Layer 3 of a small transformer language model trained on English Wikipedia (20 layers, counted from 0, width 96).
A neuron's activation on a vector x is GELU(weights . x + bias), where the dot is the dot product.

Input weights of the MLP neurons that the questions are about. A number n stands for (n - 500) times 0.00097.
n6 (bias 0.050): 448 518 548 525 439 656 433 529 496 719 435 411 410 389 467 525 500 588 457 518 434 418 449 544 548 398 726 640 779 721 506 563 439 444 713 448 517 540 442 424 586 658 365 866 516 552 271 595 378 529 373 470 439 636 411 587 566 622 421 712 660 306 333 444 393 563 478 320 336 390 546 427 597 533 534 752 231 398 500 603 358 429 647 488 390 486 316 520 447 415 452 514 583 629 399 384
n9 (bias 0.000): 493 682 745 486 438 462 553 628 639 624 369 342 446 316 511 695 573 662 453 638 466 602 348 462 570 419 582 511 493 611 454 568 514 570 741 439 490 459 574 563 533 609 281 414 472 388 475 461 517 386 557 523 471 630 521 486 511 358 732 504 315 439 685 330 407 410 461 407 277 285 462 381 610 469 458 494 698 489 489 622 377 415 321 489 681 480 608 481 504 582 735 690 315 362 435 517
n15 (bias -0.035): 555 604 490 343 779 542 422 635 617 462 510 406 531 529 576 483 803 470 513 326 527 630 500 625 388 396 517 540 725 697 370 569 351 596 809 710 573 440 399 557 453 405 386 440 326 452 409 421 700 359 663 457 421 268 375 418 626 519 656 536 239 515 453 522 588 402 453 430 487 561 325 475 670 404 547 592 323 589 486 405 456 290 384 535 405 483 535 579 474 413 531 570 579 642 581 301
n18 (bias -0.087): 591 626 680 510 539 342 404 557 560 389 577 383 540 340 468 441 627 213 410 587 712 328 428 643 435 677 416 649 461 493 611 485 432 616 445 592 513 546 327 432 595 493 725 585 589 681 406 460 476 465 510 596 620 439 425 450 705 605 504 392 604 595 405 704 582 431 340 411 520 660 451 773 762 603 257 555 431 363 385 601 606 223 489 438 493 473 444 490 563 513 398 444 585 433 331 472
n27 (bias -0.116): 317 720 519 297 512 619 493 609 601 451 456 532 641 484 476 549 504 488 616 567 626 619 734 860 586 553 736 294 539 683 168 408 446 500 617 564 572 547 448 328 666 470 609 566 478 528 564 535 244 662 417 475 512 266 421 414 520 512 422 535 477 251 438 654 478 425 381 444 555 724 369 410 694 367 423 644 385 269 524 585 466 304 307 538 538 295 428 496 447 515 600 641 565 435 633 309
n41 (bias -0.150): 647 790 543 651 411 680 216 386 589 469 603 251 589 682 209 659 766 621 751 384 471 612 460 540 429 394 383 394 743 733 394 185 540 409 644 603 790 352 434 565 646 547 711 633 359 613 328 179 505 411 312 399 578 723 461 341 525 677 475 435 610 597 641 552 267 207 399 567 575 473 397 270 554 644 352 594 354 330 440 213 543 544 436 592 378 486 64 573 608 392 302 796 733 734 444 683
n64 (bias -0.124): 437 632 477 307 610 601 345 369 332 478 721 384 599 479 541 484 578 439 489 387 361 714 513 434 653 452 504 705 582 296 442 437 435 563 581 313 751 418 511 574 582 535 534 602 337 598 751 400 615 296 496 435 181 456 371 397 632 608 664 322 731 403 467 713 462 387 375 632 419 471 512 488 537 599 78 525 700 752 322 492 469 460 394 745 633 830 528 583 457 504 531 584 591 702 369 492
n69 (bias 0.035): 247 504 334 295 676 586 564 493 479 639 378 525 443 422 447 470 482 537 465 500 460 360 698 654 553 456 658 642 625 608 624 464 389 299 792 532 632 524 497 461 378 658 421 656 294 518 560 641 416 303 510 264 218 589 402 678 430 566 507 461 462 450 615 391 439 487 628 532 553 606 558 475 517 420 604 667 337 696 486 546 453 524 379 390 565 407 490 471 464 566 394 616 458 693 338 483
n73 (bias -0.088): 500 668 742 757 488 609 547 267 520 362 530 637 667 601 348 569 792 492 600 508 408 473 601 587 636 535 425 318 587 585 556 459 421 626 434 549 592 382 465 301 688 429 607 319 441 443 758 248 554 429 585 393 417 479 403 317 464 492 397 448 560 688 313 360 434 303 621 270 459 543 488 687 417 373 155 537 544 805 508 489 489 414 406 491 773 462 461 580 401 380 523 570 609 558 304 650
n88 (bias -0.088): 549 424 421 391 524 683 417 385 520 190 676 399 568 431 316 561 712 555 514 645 444 753 701 401 648 319 504 625 659 522 595 455 579 272 373 643 452 496 297 524 500 515 512 657 257 393 843 392 630 296 646 323 446 627 552 413 716 496 461 272 528 496 423 401 635 522 625 455 381 649 539 612 610 381 433 585 295 418 380 538 390 566 367 362 555 598 465 398 500 717 470 736 555 492 255 543
n98 (bias -0.104): 384 496 484 376 617 368 447 542 626 459 496 508 514 504 674 284 526 571 485 393 406 612 637 900 612 439 631 620 445 405 392 392 504 702 687 213 660 412 533 546 424 667 596 650 328 400 676 521 756 433 431 621 257 725 364 391 542 526 601 309 492 539 717 640 249 585 248 674 187 628 425 441 487 378 374 601 573 539 415 484 151 368 267 550 397 367 545 353 526 615 336 553 527 306 496 475
n109 (bias -0.083): 537 373 475 523 585 637 486 374 408 412 594 364 474 574 370 561 632 595 554 793 459 425 399 400 525 545 541 453 656 699 453 537 523 417 425 401 543 533 447 370 550 393 658 454 432 596 449 467 574 438 719 482 344 521 564 387 450 517 599 624 746 602 535 369 670 244 490 589 534 619 441 696 543 371 243 457 574 600 370 465 566 285 530 291 559 484 374 473 442 534 639 474 530 406 575 662
n112 (bias -0.041): 320 574 514 223 715 511 509 409 350 344 611 336 588 650 622 632 650 628 556 463 527 367 463 375 479 461 531 425 452 466 633 624 511 514 383 682 561 321 474 367 569 538 515 453 408 519 679 511 571 663 536 418 615 602 522 540 511 596 617 552 548 447 640 397 369 578 481 492 521 697 468 585 467 313 442 390 452 511 404 670 630 323 231 711 684 468 464 297 747 728 573 493 392 373 466 160
n113 (bias -0.028): 557 760 433 279 335 370 398 603 279 461 430 345 627 421 716 296 457 402 490 489 479 699 646 726 602 572 573 447 574 382 526 530 585 404 458 443 414 636 559 470 535 385 664 430 546 611 617 522 500 328 486 716 260 630 445 337 712 760 452 604 433 568 592 611 548 398 369 294 486 553 580 285 500 651 300 392 553 688 388 535 486 413 409 676 562 422 543 537 420 437 641 597 398 504 450 721
n132 (bias -0.052): 627 493 431 272 381 396 350 602 620 422 428 473 447 225 467 408 576 461 520 615 572 568 504 445 361 347 476 470 544 613 548 403 246 619 474 398 446 489 465 511 617 579 688 388 488 462 600 482 447 525 447 683 370 329 376 609 606 687 518 489 460 699 519 542 517 705 322 440 479 640 737 581 366 798 384 575 322 704 529 528 323 360 536 808 629 726 589 446 606 579 379 454 594 458 616 613
n139 (bias -0.036): 429 473 493 451 693 492 513 546 515 441 354 511 646 540 245 534 842 418 619 468 413 428 780 687 344 576 654 397 721 591 555 647 481 321 508 680 640 369 469 367 618 507 263 358 412 448 709 555 223 608 602 460 394 417 367 721 422 549 454 371 255 772 503 464 539 425 196 488 584 528 469 555 527 539 417 450 547 641 351 669 519 500 535 648 645 248 386 536 609 548 537 614 432 528 456 709
n143 (bias -0.008): 344 510 660 413 393 506 447 557 655 632 673 332 421 413 490 669 567 692 503 532 597 637 651 532 464 469 530 558 570 366 264 669 440 515 651 533 429 522 506 545 485 578 585 626 561 451 768 548 283 509 592 406 480 554 336 541 423 473 563 388 494 490 539 559 599 477 568 470 321 491 591 411 682 319 527 631 436 530 350 452 379 478 371 552 656 394 512 398 369 545 612 509 567 517 572 393
n161 (bias -0.031): 429 644 398 475 281 489 633 614 625 588 431 436 535 238 474 482 523 667 527 634 369 605 340 574 283 622 500 549 662 459 490 556 236 546 470 530 357 398 315 467 455 486 355 675 513 694 642 474 564 591 529 493 419 861 330 496 311 639 723 556 493 519 445 565 534 473 616 496 289 523 388 374 467 504 452 762 377 324 315 528 356 352 515 456 597 574 375 510 561 736 479 471 551 677 580 504
n207 (bias -0.028): 472 603 350 373 418 400 579 793 590 535 685 329 564 356 298 504 973 342 482 639 344 669 516 559 429 504 441 448 731 595 535 512 281 696 597 366 518 738 174 323 418 504 281 496 496 561 644 646 481 457 481 591 492 316 692 457 496 644 398 555 508 617 385 618 586 536 580 374 526 651 461 508 601 488 280 631 337 557 306 496 571 569 496 474 650 597 511 348 472 485 328 584 536 500 524 508
n241 (bias -0.050): 695 650 697 526 284 515 500 328 370 486 608 402 582 301 527 470 496 378 483 558 421 523 632 420 474 455 536 504 649 507 425 602 473 305 520 551 514 724 388 492 594 304 611 477 404 409 800 627 659 386 530 621 384 680 426 439 573 560 378 376 523 567 517 452 507 292 228 453 298 493 715 477 568 634 307 569 527 401 192 765 442 523 481 338 635 537 489 740 722 399 609 777 574 508 464 435
n263 (bias -0.073): 277 573 431 346 254 744 468 485 412 419 583 274 739 519 323 593 741 289 503 434 462 609 302 374 423 314 554 469 573 557 324 285 508 621 532 524 518 485 416 385 391 395 563 652 543 433 667 434 459 492 626 819 488 512 520 722 419 608 610 500 592 622 531 659 637 440 403 204 604 572 489 431 614 592 272 382 508 417 311 493 533 628 511 604 492 540 478 444 342 486 351 571 676 576 350 633
n264 (bias -0.052): 432 482 460 473 573 579 635 416 678 397 626 538 719 264 475 565 544 511 573 831 529 607 649 504 457 619 586 489 525 352 488 457 458 278 500 594 734 528 324 472 480 666 540 663 373 511 536 493 541 524 524 432 357 313 439 563 616 621 448 613 444 374 453 493 529 571 251 352 507 776 372 514 642 405 425 353 432 365 609 517 473 373 361 610 545 370 322 645 598 652 397 486 542 419 536 608
n281 (bias 0.018): 500 509 556 470 488 699 515 390 515 432 497 422 474 606 562 446 774 347 542 382 503 663 562 709 515 458 442 519 475 442 587 783 494 503 563 519 571 463 535 688 576 407 510 564 507 500 619 488 328 333 199 432 542 553 492 614 370 639 592 274 380 522 432 382 460 534 534 306 402 577 470 478 598 574 534 600 428 481 429 349 321 500 482 637 588 521 479 540 580 338 512 482 511 619 624 454
n286 (bias -0.019): 529 509 421 450 599 539 426 469 316 487 546 676 544 569 325 415 548 569 705 535 359 478 333 383 573 439 417 483 398 537 442 485 500 386 427 500 537 638 548 446 594 497 653 503 358 465 679 474 467 632 597 413 423 579 396 537 509 652 525 486 566 526 530 414 521 448 520 488 422 480 615 466 497 554 434 456 517 594 454 492 318 536 528 620 450 546 406 403 853 304 527 542 544 643 371 508
n295 (bias -0.174): 368 567 478 450 364 535 484 410 496 531 341 468 500 340 314 223 389 654 571 568 387 746 420 677 504 504 548 337 339 529 556 564 414 402 322 427 616 687 344 343 455 715 658 675 487 699 392 377 545 376 500 533 541 563 624 520 611 586 508 263 441 411 517 362 525 468 620 164 452 619 257 555 710 437 584 453 237 516 374 325 612 331 484 560 558 414 324 601 472 692 660 784 579 332 488 691
n297 (bias -0.024): 504 522 612 297 720 314 368 543 578 408 379 445 515 427 396 441 605 610 374 493 382 570 576 471 357 270 436 391 554 714 430 335 557 401 651 474 467 575 497 590 585 585 714 698 415 515 747 630 386 376 507 510 552 672 469 361 471 466 553 550 332 452 465 622 602 635 413 345 248 561 433 461 606 496 440 616 634 663 442 649 316 409 451 601 609 196 420 622 663 483 510 399 372 541 577 607
n309 (bias -0.079): 481 518 621 454 612 639 457 384 312 435 754 503 547 374 375 718 683 662 634 253 416 425 518 635 420 546 318 334 500 561 339 515 435 266 770 481 598 493 471 372 462 724 515 752 343 714 500 548 363 421 535 456 424 523 452 460 716 447 478 463 642 466 545 443 420 349 633 470 592 510 479 252 615 507 534 447 434 334 489 617 372 432 511 468 629 538 794 453 609 414 438 599 416 439 481 674
n349 (bias -0.093): 401 310 368 331 567 451 602 584 655 668 643 515 586 380 585 349 641 518 803 632 306 640 436 458 524 291 433 551 349 709 433 715 328 436 595 665 516 550 608 226 444 516 300 463 419 365 654 525 500 617 639 453 385 473 599 731 335 575 483 322 365 656 567 408 168 639 265 465 417 695 277 546 650 517 594 680 470 605 386 472 356 302 384 669 533 400 475 287 674 429 500 467 654 632 431 245
n369 (bias -0.107): 729 419 412 253 456 814 513 348 468 447 534 438 727 386 391 465 668 602 471 593 434 551 528 408 599 519 353 431 380 436 553 410 337 458 624 260 856 536 479 395 648 614 413 413 355 769 569 383 577 500 554 522 235 675 546 520 484 437 488 472 705 236 660 666 489 386 337 591 428 432 488 540 504 436 242 606 602 675 629 515 557 476 262 513 791 515 559 607 649 451 709 398 511 332 322 408
n374 (bias -0.133): 313 624 459 542 382 220 307 445 521 474 568 535 529 361 281 438 612 414 485 543 314 350 781 615 520 533 685 786 577 341 447 648 547 365 227 544 496 728 346 329 581 657 346 348 500 377 734 470 426 525 603 389 446 609 425 785 659 402 542 603 671 548 795 456 578 547 314 425 392 725 378 637 741 309 377 420 362 491 449 593 427 550 454 606 508 472 608 496 293 568 261 820 520 576 307 581
n381 (bias -0.072): 337 549 635 529 334 620 531 589 530 616 651 486 723 595 451 525 676 409 577 609 343 456 575 530 333 221 465 458 329 538 467 489 404 436 673 607 662 581 638 265 637 595 496 334 500 446 375 541 486 599 338 583 406 703 428 708 579 523 326 508 530 622 441 288 316 497 485 642 405 563 533 205 529 474 427 443 462 728 343 592 298 328 478 516 358 496 351 593 704 591 525 406 500 527 385 741
n383 (bias -0.122): 231 591 473 252 538 458 496 500 662 203 640 448 660 622 442 583 651 561 513 587 306 556 699 596 432 649 523 505 777 406 525 598 524 615 520 712 571 248 128 231 559 695 139 400 484 619 573 568 505 642 435 482 309 347 383 749 649 515 924 326 505 441 725 321 518 566 354 495 459 556 439 678 405 404 482 582 393 604 490 645 646 599 183 656 641 669 286 641 460 577 304 855 627 205 367 352

Each question shows a token from some text and the vector x that enters the MLP there. A number n stands for (n - 500) times 0.01.

" Cup": 463 268 385 513 544 507 654 653 476 479 551 486 547 473 345 572 584 624 360 616 557 407 543 556 445 557 476 590 388 490 451 375 362 445 380 510 290 433 603 522 392 579 360 388 386 628 636 706 433 560 383 382 285 561 587 435 345 486 392 504 336 504 466 514 522 637 490 412 652 626 657 483 547 532 514 511 655 308 560 492 435 642 752 561 645 512 443 483 507 465 640 406 529 469 550 452
Which two neurons fire most, strongest first? n139, n207

" there": 776 539 527 533 360 393 596 413 535 526 513 456 575 342 677 520 484 512 280 406 454 535 414 422 449 419 597 627 567 401 498 435 513 415 565 624 345 417 474 470 343 564 536 506 622 563 449 568 416 405 530 494 507 217 656 420 566 604 608 497 514 721 329 464 590 649 551 665 563 468 484 578 460 382 615 459 661 735 345 414 573 514 309 375 380 537 495 512 503 536 458 555 561 633 416 583
The most active neuron and its activation: n15, at about 0.6

"ference": 523 507 375 610 578 480 573 457 594 354 462 427 655 495 456 559 516 416 297 587 562 406 562 453 364 467 506 370 469 646 531 505 425 461 475 682 327 399 431 515 509 331 454 375 466 546 740 570 332 615 621 355 356 571 531 415 418 412 550 526 444 486 508 548 573 709 629 671 610 659 423 476 527 458 533 369 579 295 518 556 608 583 782 551 516 517 466 495 408 546 565 428 397 476 546 482
The three highest activations, in order: n139, n112, n161

" Sil": 486 549 480 520 544 475 551 613 493 558 480 564 482 644 427 502 395 579 387 408 418 363 553 407 430 516 537 515 301 629 483 384 533 483 434 571 407 603 664 343 259 532 500 535 222 419 424 523 570 583 534 437 404 559 552 512 579 560 341 548 353 357 511 487 490 668 563 280 628 624 730 557 591 340 536 623 496 463 470 518 395 732 769 544 596 579 455 451 467 457 593 381 547 476 365 387
The most active neuron and its activation: n69, at about 1.7

"on": 564 503 532 528 440 510 433 471 626 554 432 338 502 639 606 395 347 503 214 629 663 420 398 392 327 419 609 504 395 516 398 657 560 412 432 634 323 526 713 400 359 516 607 526 426 498 496 478 521 502 532 453 603 473 502 427 422 542 606 486 579 390 453 511 643 646 586 616 558 614 577 408 489 374 539 555 667 389 485 428 459 530 575 521 450 519 405 504 512 526 629 507 542 356 546 489
The three highest activations, in order: n143, n109, n112

" ind": 547 327 525 460 561 568 598 556 399 573 582 484 566 548 704 371 565 603 334 581 492 548 342 321 486 463 423 561 578 419 554 348 552 454 639 469 574 608 591 416 343 512 457 584 188 501 498 577 412 579 633 402 388 436 590 304 504 662 470 522 703 475 425 550 466 606 433 470 642 509 601 232 379 659 509 332 545 441 554 434 646 500 495 343 557 462 569 532 448 355 642 421 459 491 612 561
The neuron with the highest activation: n369

" m": 615 479 535 552 621 618 467 428 540 679 610 485 575 544 659 445 330 386 290 410 564 471 384 430 490 482 510 631 634 419 510 437 488 470 325 481 436 614 643 561 424 523 534 524 430 511 380 569 512 599 405 486 420 599 594 440 505 636 383 482 364 315 527 460 433 788 404 390 670 520 433 417 455 552 577 286 518 543 535 476 723 452 422 274 521 469 416 626 447 526 614 510 404 513 543 431
The most active neuron and its activation: n113, at about 0.42

"201": 453 486 547 771 566 411 628 394 410 475 587 516 610 327 415 448 509 580 314 478 513 275 485 570 431 504 570 726 426 451 520 455 465 347 377 453 545 542 594 403 483 614 379 497 639 445 454 540 430 564 499 434 460 505 529 540 444 468 511 615 370 386 507 414 395 746 729 482 552 672 537 426 474 385 464 442 643 203 647 453 514 723 627 542 540 465 597 527 340 498 522 386 576 449 574 404
The neuron with the highest activation: n374

" any": 658 696 439 474 500 395 599 315 640 511 599 395 552 527 453 430 638 573 339 503 382 591 407 377 547 462 534 634 506 327 448 503 559 564 385 456 366 420 565 382 331 541 401 473 650 554 483 492 465 523 353 518 435 343 693 415 414 473 520 503 534 567 407 493 511 619 569 581 655 467 602 555 235 420 539 357 507 589 480 513 710 535 294 548 473 590 500 663 566 527 603 518 580 474 509 565
The neuron with the highest activation: n383

" j": 567 445 506 419 626 567 507 584 610 603 585 546 545 510 606 411 267 497 435 561 440 363 548 369 398 601 578 622 494 455 539 609 569 487 393 626 518 595 662 330 424 409 504 621 188 440 509 497 570 686 532 514 498 610 507 250 435 351 345 623 503 473 428 379 400 770 503 558 570 471 550 423 479 592 591 382 521 279 606 607 601 450 467 273 643 432 462 581 306 435 536 523 384 475 546 511
The most active neuron and its activation: n264, at about 0.53

"rit": 387 627 621 609 575 642 594 534 447 629 395 403 565 388 489 507 407 310 237 464 602 413 529 641 573 366 555 599 254 497 491 422 594 388 546 647 475 439 637 370 461 407 501 287 628 520 425 521 490 530 447 427 626 435 566 290 397 537 487 473 620 540 558 552 528 575 631 494 599 512 503 200 414 438 619 529 515 499 475 512 448 465 519 549 492 325 564 525 511 489 605 491 515 584 492 616
The neuron with the highest activation: n381

" camp": 683 423 485 610 441 552 637 701 572 641 445 484 561 436 577 496 432 591 361 668 468 377 527 604 423 411 502 525 377 444 610 480 526 518 387 620 267 666 481 474 340 443 466 571 320 461 563 567 448 550 524 436 305 462 527 284 469 458 292 531 644 591 471 393 503 537 525 353 559 664 493 549 439 494 404 555 564 360 667 489 571 752 560 334 664 432 501 495 311 478 595 488 411 488 378 523
The three highest activations, in order: n207, n88, n73

"ut": 407 460 576 576 509 685 526 424 536 651 458 490 514 601 390 406 386 370 226 360 626 323 260 493 623 337 561 573 447 534 554 564 510 471 471 261 407 538 571 499 377 590 435 481 634 622 444 515 464 391 670 452 451 492 515 423 346 469 313 601 514 570 607 610 664 711 661 428 613 578 495 489 429 393 507 584 445 462 549 472 621 575 491 456 444 502 510 529 449 510 498 342 444 412 628 532
The neuron with the highest activation: n6

"itions": 541 589 425 557 486 532 561 574 507 536 536 517 518 356 475 669 457 419 359 489 621 647 487 373 406 406 503 631 493 642 503 559 501 430 535 475 264 511 375 414 353 440 366 594 624 453 611 527 581 485 588 366 509 388 561 437 369 417 461 428 526 496 519 444 598 740 587 473 682 597 526 639 427 491 530 330 439 252 429 499 533 687 639 440 679 377 560 534 334 533 463 370 411 479 623 551
The neuron with the highest activation: n207

" held": 476 283 416 531 470 579 609 481 567 366 561 604 637 608 568 546 455 494 377 557 536 435 423 450 581 492 483 481 350 545 548 416 477 492 528 626 154 501 476 445 351 573 397 486 514 542 597 699 576 495 759 520 268 584 580 417 484 548 329 516 433 468 413 402 553 601 454 428 598 599 401 551 443 409 534 368 760 477 549 386 625 651 667 548 566 434 591 412 483 426 571 471 481 351 470 529
The most active neuron and its activation: n349, at about 0.73

".\n\n": 532 418 506 648 440 498 452 426 337 445 529 578 523 542 639 518 412 569 333 444 502 351 458 450 598 498 470 486 590 534 384 279 450 484 403 440 372 612 314 395 459 431 519 573 711 409 545 715 523 590 510 466 620 278 505 430 378 401 323 468 673 503 552 637 600 685 568 485 583 762 624 491 390 534 431 343 683 606 622 432 509 605 469 487 575 657 521 522 369 408 474 655 448 424 504 526
The neuron with the highest activation: n263

"s": 600 406 471 604 417 651 459 576 503 610 600 476 488 592 448 486 488 564 221 385 706 619 475 441 448 413 532 575 555 510 470 550 464 416 425 514 288 540 618 489 410 595 395 445 543 311 554 522 524 484 377 320 421 360 556 457 484 511 431 430 541 486 535 524 532 707 494 433 666 552 550 458 526 587 546 328 589 356 555 474 534 490 605 359 669 564 565 569 265 439 500 506 440 499 595 540
The most active neuron and its activation: n143, at about 0.25

" born": 586 283 528 620 609 419 551 521 564 449 606 641 619 464 615 477 488 405 456 429 506 507 400 651 409 471 588 548 512 369 523 438 513 550 655 537 344 348 492 610 318 596 438 488 712 608 458 582 739 585 601 680 427 459 523 342 639 544 428 654 334 503 460 421 524 693 508 553 429 528 514 379 449 339 657 493 545 577 478 533 533 542 347 419 549 410 542 325 400 350 399 481 483 402 315 419
The most active neuron and its activation: n98, at about 2.5

" Go": 543 540 481 530 441 440 510 495 500 601 607 491 485 410 552 531 318 471 434 543 427 450 463 510 463 441 536 529 451 505 514 699 468 491 358 588 308 629 789 328 343 491 419 380 404 498 528 489 602 476 398 347 352 509 483 441 370 596 499 555 268 648 369 489 570 687 663 537 635 621 651 620 479 477 530 509 672 388 243 498 491 728 591 498 491 574 514 459 483 464 509 459 520 681 482 424
Which two neurons fire most, strongest first? n349, n161

"ual": 529 662 417 427 574 501 578 485 521 514 623 410 493 532 505 434 694 488 239 590 585 503 437 413 578 486 424 641 417 404 467 482 441 548 517 363 271 450 537 499 373 372 344 545 564 685 535 581 506 621 452 507 483 438 417 298 366 412 442 413 702 469 562 664 572 573 587 480 615 602 657 375 382 511 331 391 669 426 537 559 589 548 576 423 597 576 476 429 396 460 698 434 430 397 644 541
The neuron with the highest activation: n207

"os": 540 510 532 599 482 539 423 485 611 674 615 566 461 502 498 410 418 374 276 349 634 527 419 416 359 423 550 683 308 573 505 455 522 452 410 471 274 549 604 554 384 540 532 462 499 525 493 485 590 393 517 490 377 544 560 480 304 594 474 434 486 728 505 642 633 806 717 360 547 474 559 535 489 503 585 550 458 466 387 441 433 550 601 424 384 426 464 510 455 517 540 320 546 398 588 495
The most active neuron and its activation: n132, at about 0.33

"end": 537 406 570 440 627 467 597 497 607 624 642 341 471 432 560 364 497 408 250 564 623 408 480 514 563 535 527 495 450 503 557 498 435 511 506 420 319 700 615 505 338 549 369 432 689 492 476 464 488 594 382 357 163 448 518 497 603 264 594 460 356 456 548 505 649 594 656 603 524 575 550 485 499 445 470 528 511 431 591 375 551 662 438 349 509 352 588 481 395 548 633 409 519 565 539 474
The three highest activations, in order: n69, n143, n9

" the": 577 486 537 500 489 383 576 428 452 482 645 493 580 546 436 428 403 439 297 664 424 423 516 453 556 482 399 582 446 594 483 451 626 507 313 644 414 463 681 528 420 530 355 385 542 510 574 447 532 509 394 515 521 432 747 465 416 485 495 464 433 552 479 473 471 699 636 466 729 501 525 481 417 281 533 213 643 436 613 478 576 427 464 529 666 484 450 559 482 543 556 501 545 367 615 558
The neuron with the highest activation: n112

" rec": 515 299 592 639 446 534 595 460 547 537 495 464 611 490 604 455 375 555 439 680 413 485 274 424 435 518 548 502 423 464 457 477 595 463 308 500 457 607 507 369 449 364 507 556 413 502 496 474 611 702 698 397 555 572 633 406 430 589 258 657 769 586 496 486 521 661 658 273 676 561 614 467 361 527 544 436 488 353 554 390 683 371 523 356 461 444 500 420 450 508 616 520 497 373 566 410
The three highest activations, in order: n109, n295, n112

" were": 572 538 411 551 416 494 528 481 369 491 629 472 633 536 579 460 425 585 311 408 541 729 353 521 525 487 504 353 561 406 453 366 511 522 620 442 515 623 526 545 341 396 351 577 381 627 512 550 692 508 499 400 327 445 641 315 422 437 330 554 626 489 474 624 541 650 354 521 701 532 534 533 437 346 560 275 679 444 412 428 649 546 465 558 646 544 504 561 494 390 536 612 542 520 448 443
The neuron with the highest activation: n64

" of": 516 496 536 570 577 377 499 430 567 569 647 416 552 690 522 528 476 477 378 467 532 383 362 426 614 394 464 435 674 574 492 393 445 450 477 460 321 312 627 468 383 461 513 440 395 479 478 503 605 530 520 463 478 414 554 413 581 302 480 565 452 518 619 455 504 617 519 509 653 524 538 346 409 550 459 160 576 472 621 518 615 544 461 329 566 610 660 607 471 482 469 514 605 710 500 441
The three highest activations, in order: n15, n309, n73

"==": 384 558 540 642 337 401 628 445 546 499 531 553 567 668 494 372 237 674 448 581 552 368 425 441 587 595 480 448 497 421 347 385 480 453 367 469 295 727 545 500 504 416 612 495 490 323 456 571 474 710 466 578 593 451 487 416 430 340 402 385 557 438 475 521 551 647 664 433 547 619 440 538 249 517 548 523 683 403 617 579 456 360 507 514 554 515 569 372 371 512 551 584 427 560 747 554
The neuron with the highest activation: n27

"8": 551 443 596 715 527 401 524 536 450 529 486 519 548 535 517 419 297 531 372 548 661 403 500 381 504 488 441 692 409 469 525 518 528 330 408 639 553 647 443 585 405 551 390 474 667 486 491 554 414 638 439 439 587 398 422 462 536 464 442 447 440 542 395 500 639 725 484 560 615 503 386 427 382 467 478 227 541 419 440 440 549 631 729 489 591 465 480 494 557 532 593 279 417 614 535 635
The most active neuron and its activation: n264, at about 0.22

"ive": 493 503 452 524 484 430 604 293 664 438 533 491 477 375 478 486 454 331 263 535 563 539 510 519 656 455 448 616 409 466 478 587 403 522 212 635 160 479 489 468 386 467 387 413 583 413 521 445 528 479 542 549 548 724 480 408 377 518 436 586 513 528 533 585 583 722 576 613 537 525 491 409 443 447 443 306 688 454 540 584 589 505 641 575 491 354 546 555 510 566 672 508 543 614 509 592
The three highest activations, in order: n374, n161, n113

" comp": 570 470 546 657 626 627 570 332 525 666 496 402 580 531 566 494 334 470 453 288 495 416 352 579 486 482 613 526 365 514 507 424 559 475 390 476 491 417 611 389 428 374 551 398 601 449 520 484 442 530 693 419 537 661 555 370 345 508 388 581 544 496 457 417 457 668 714 467 587 481 511 330 314 498 558 473 424 792 495 438 760 532 499 420 594 335 466 533 350 426 762 542 491 529 493 444
The neuron with the highest activation: n73

"id": 697 461 496 549 540 514 553 608 589 601 611 454 547 640 550 499 363 480 208 620 623 316 400 470 495 395 473 334 490 562 522 407 464 527 440 443 371 437 604 648 344 583 678 614 454 635 272 496 514 501 524 479 311 474 422 394 606 628 407 584 503 354 525 485 638 601 573 578 415 568 626 518 390 564 374 499 477 452 539 392 546 391 544 306 625 457 488 632 348 456 592 364 512 443 391 488
Which two neurons fire most, strongest first? n109, n18

"ound": 325 438 418 684 596 659 593 357 498 509 547 438 579 538 402 518 638 563 247 502 614 400 480 701 422 406 572 471 514 463 507 438 435 434 534 580 282 439 598 462 478 621 415 496 687 350 354 640 454 409 519 338 367 469 505 459 459 523 455 526 425 348 548 443 517 607 492 574 586 613 469 538 298 517 568 536 580 489 478 448 584 660 556 521 736 385 521 532 395 527 678 599 419 386 466 448
The three highest activations, in order: n69, n139, n383

" father": 651 493 418 448 606 411 518 472 555 545 535 514 490 461 599 475 411 502 331 401 492 442 507 609 455 453 594 655 558 325 499 506 404 521 469 475 186 514 540 486 443 612 476 546 588 659 519 556 595 630 437 631 399 511 609 222 523 455 477 486 437 312 455 443 533 769 542 632 604 569 641 233 486 412 632 430 422 351 328 488 621 549 413 457 574 508 527 562 513 517 337 625 482 582 487 601
The three highest activations, in order: n161, n113, n98

" ==\n": 574 419 508 687 398 443 500 430 388 491 490 656 630 372 529 561 466 507 295 317 452 429 437 451 535 393 588 468 689 472 394 472 600 461 393 423 305 348 440 468 385 460 565 414 882 588 542 570 689 649 517 543 518 400 513 386 545 359 469 453 515 557 474 593 470 694 536 466 641 611 501 538 251 525 435 390 616 477 462 334 501 682 592 460 568 582 659 577 385 573 440 570 498 486 545 569
The three highest activations, in order: n263, n73, n132

" under": 638 445 531 532 433 431 524 298 550 528 632 405 637 680 538 404 497 510 382 368 431 526 431 453 672 497 554 479 526 415 432 318 543 498 447 401 300 496 489 490 414 473 487 493 571 508 527 651 554 436 435 517 394 602 636 279 591 521 510 617 681 486 407 443 558 666 394 555 593 519 516 400 323 462 450 477 654 619 607 499 696 579 317 401 524 520 666 625 459 406 661 574 527 306 332 443
The neuron with the highest activation: n369

".S": 645 759 504 754 531 600 541 657 507 480 434 329 545 388 567 476 568 446 243 526 515 450 438 506 506 412 523 583 429 416 499 604 526 511 549 650 517 520 609 437 461 394 528 422 603 510 506 512 427 452 465 360 358 418 605 321 371 491 630 414 715 447 521 520 350 626 732 496 654 622 511 454 554 506 686 359 618 427 368 545 407 435 592 396 551 504 464 566 536 439 440 480 459 293 508 480
The neuron with the highest activation: n9

" rel": 532 458 583 574 470 456 637 516 430 672 587 523 657 589 429 452 440 539 360 586 503 428 376 333 473 408 594 439 521 515 481 387 554 491 472 534 448 657 624 403 428 456 438 512 328 582 397 528 456 564 694 480 564 400 531 268 446 590 279 645 682 471 430 274 420 691 498 504 538 614 600 447 321 577 634 390 467 400 536 507 694 354 493 338 652 490 568 421 324 408 509 603 467 566 639 503
The neuron with the highest activation: n109

"==\n": 607 409 511 668 366 376 501 445 370 439 507 532 618 392 573 487 356 569 255 430 466 390 477 563 461 398 520 487 625 476 467 468 626 418 456 525 325 469 488 446 436 465 596 315 678 554 657 567 658 618 484 535 416 564 478 453 467 370 552 540 528 490 455 560 508 612 580 345 562 755 538 599 328 472 534 384 746 378 419 350 490 679 650 414 600 577 612 516 357 657 433 494 471 401 610 648
The three highest activations, in order: n374, n113, n241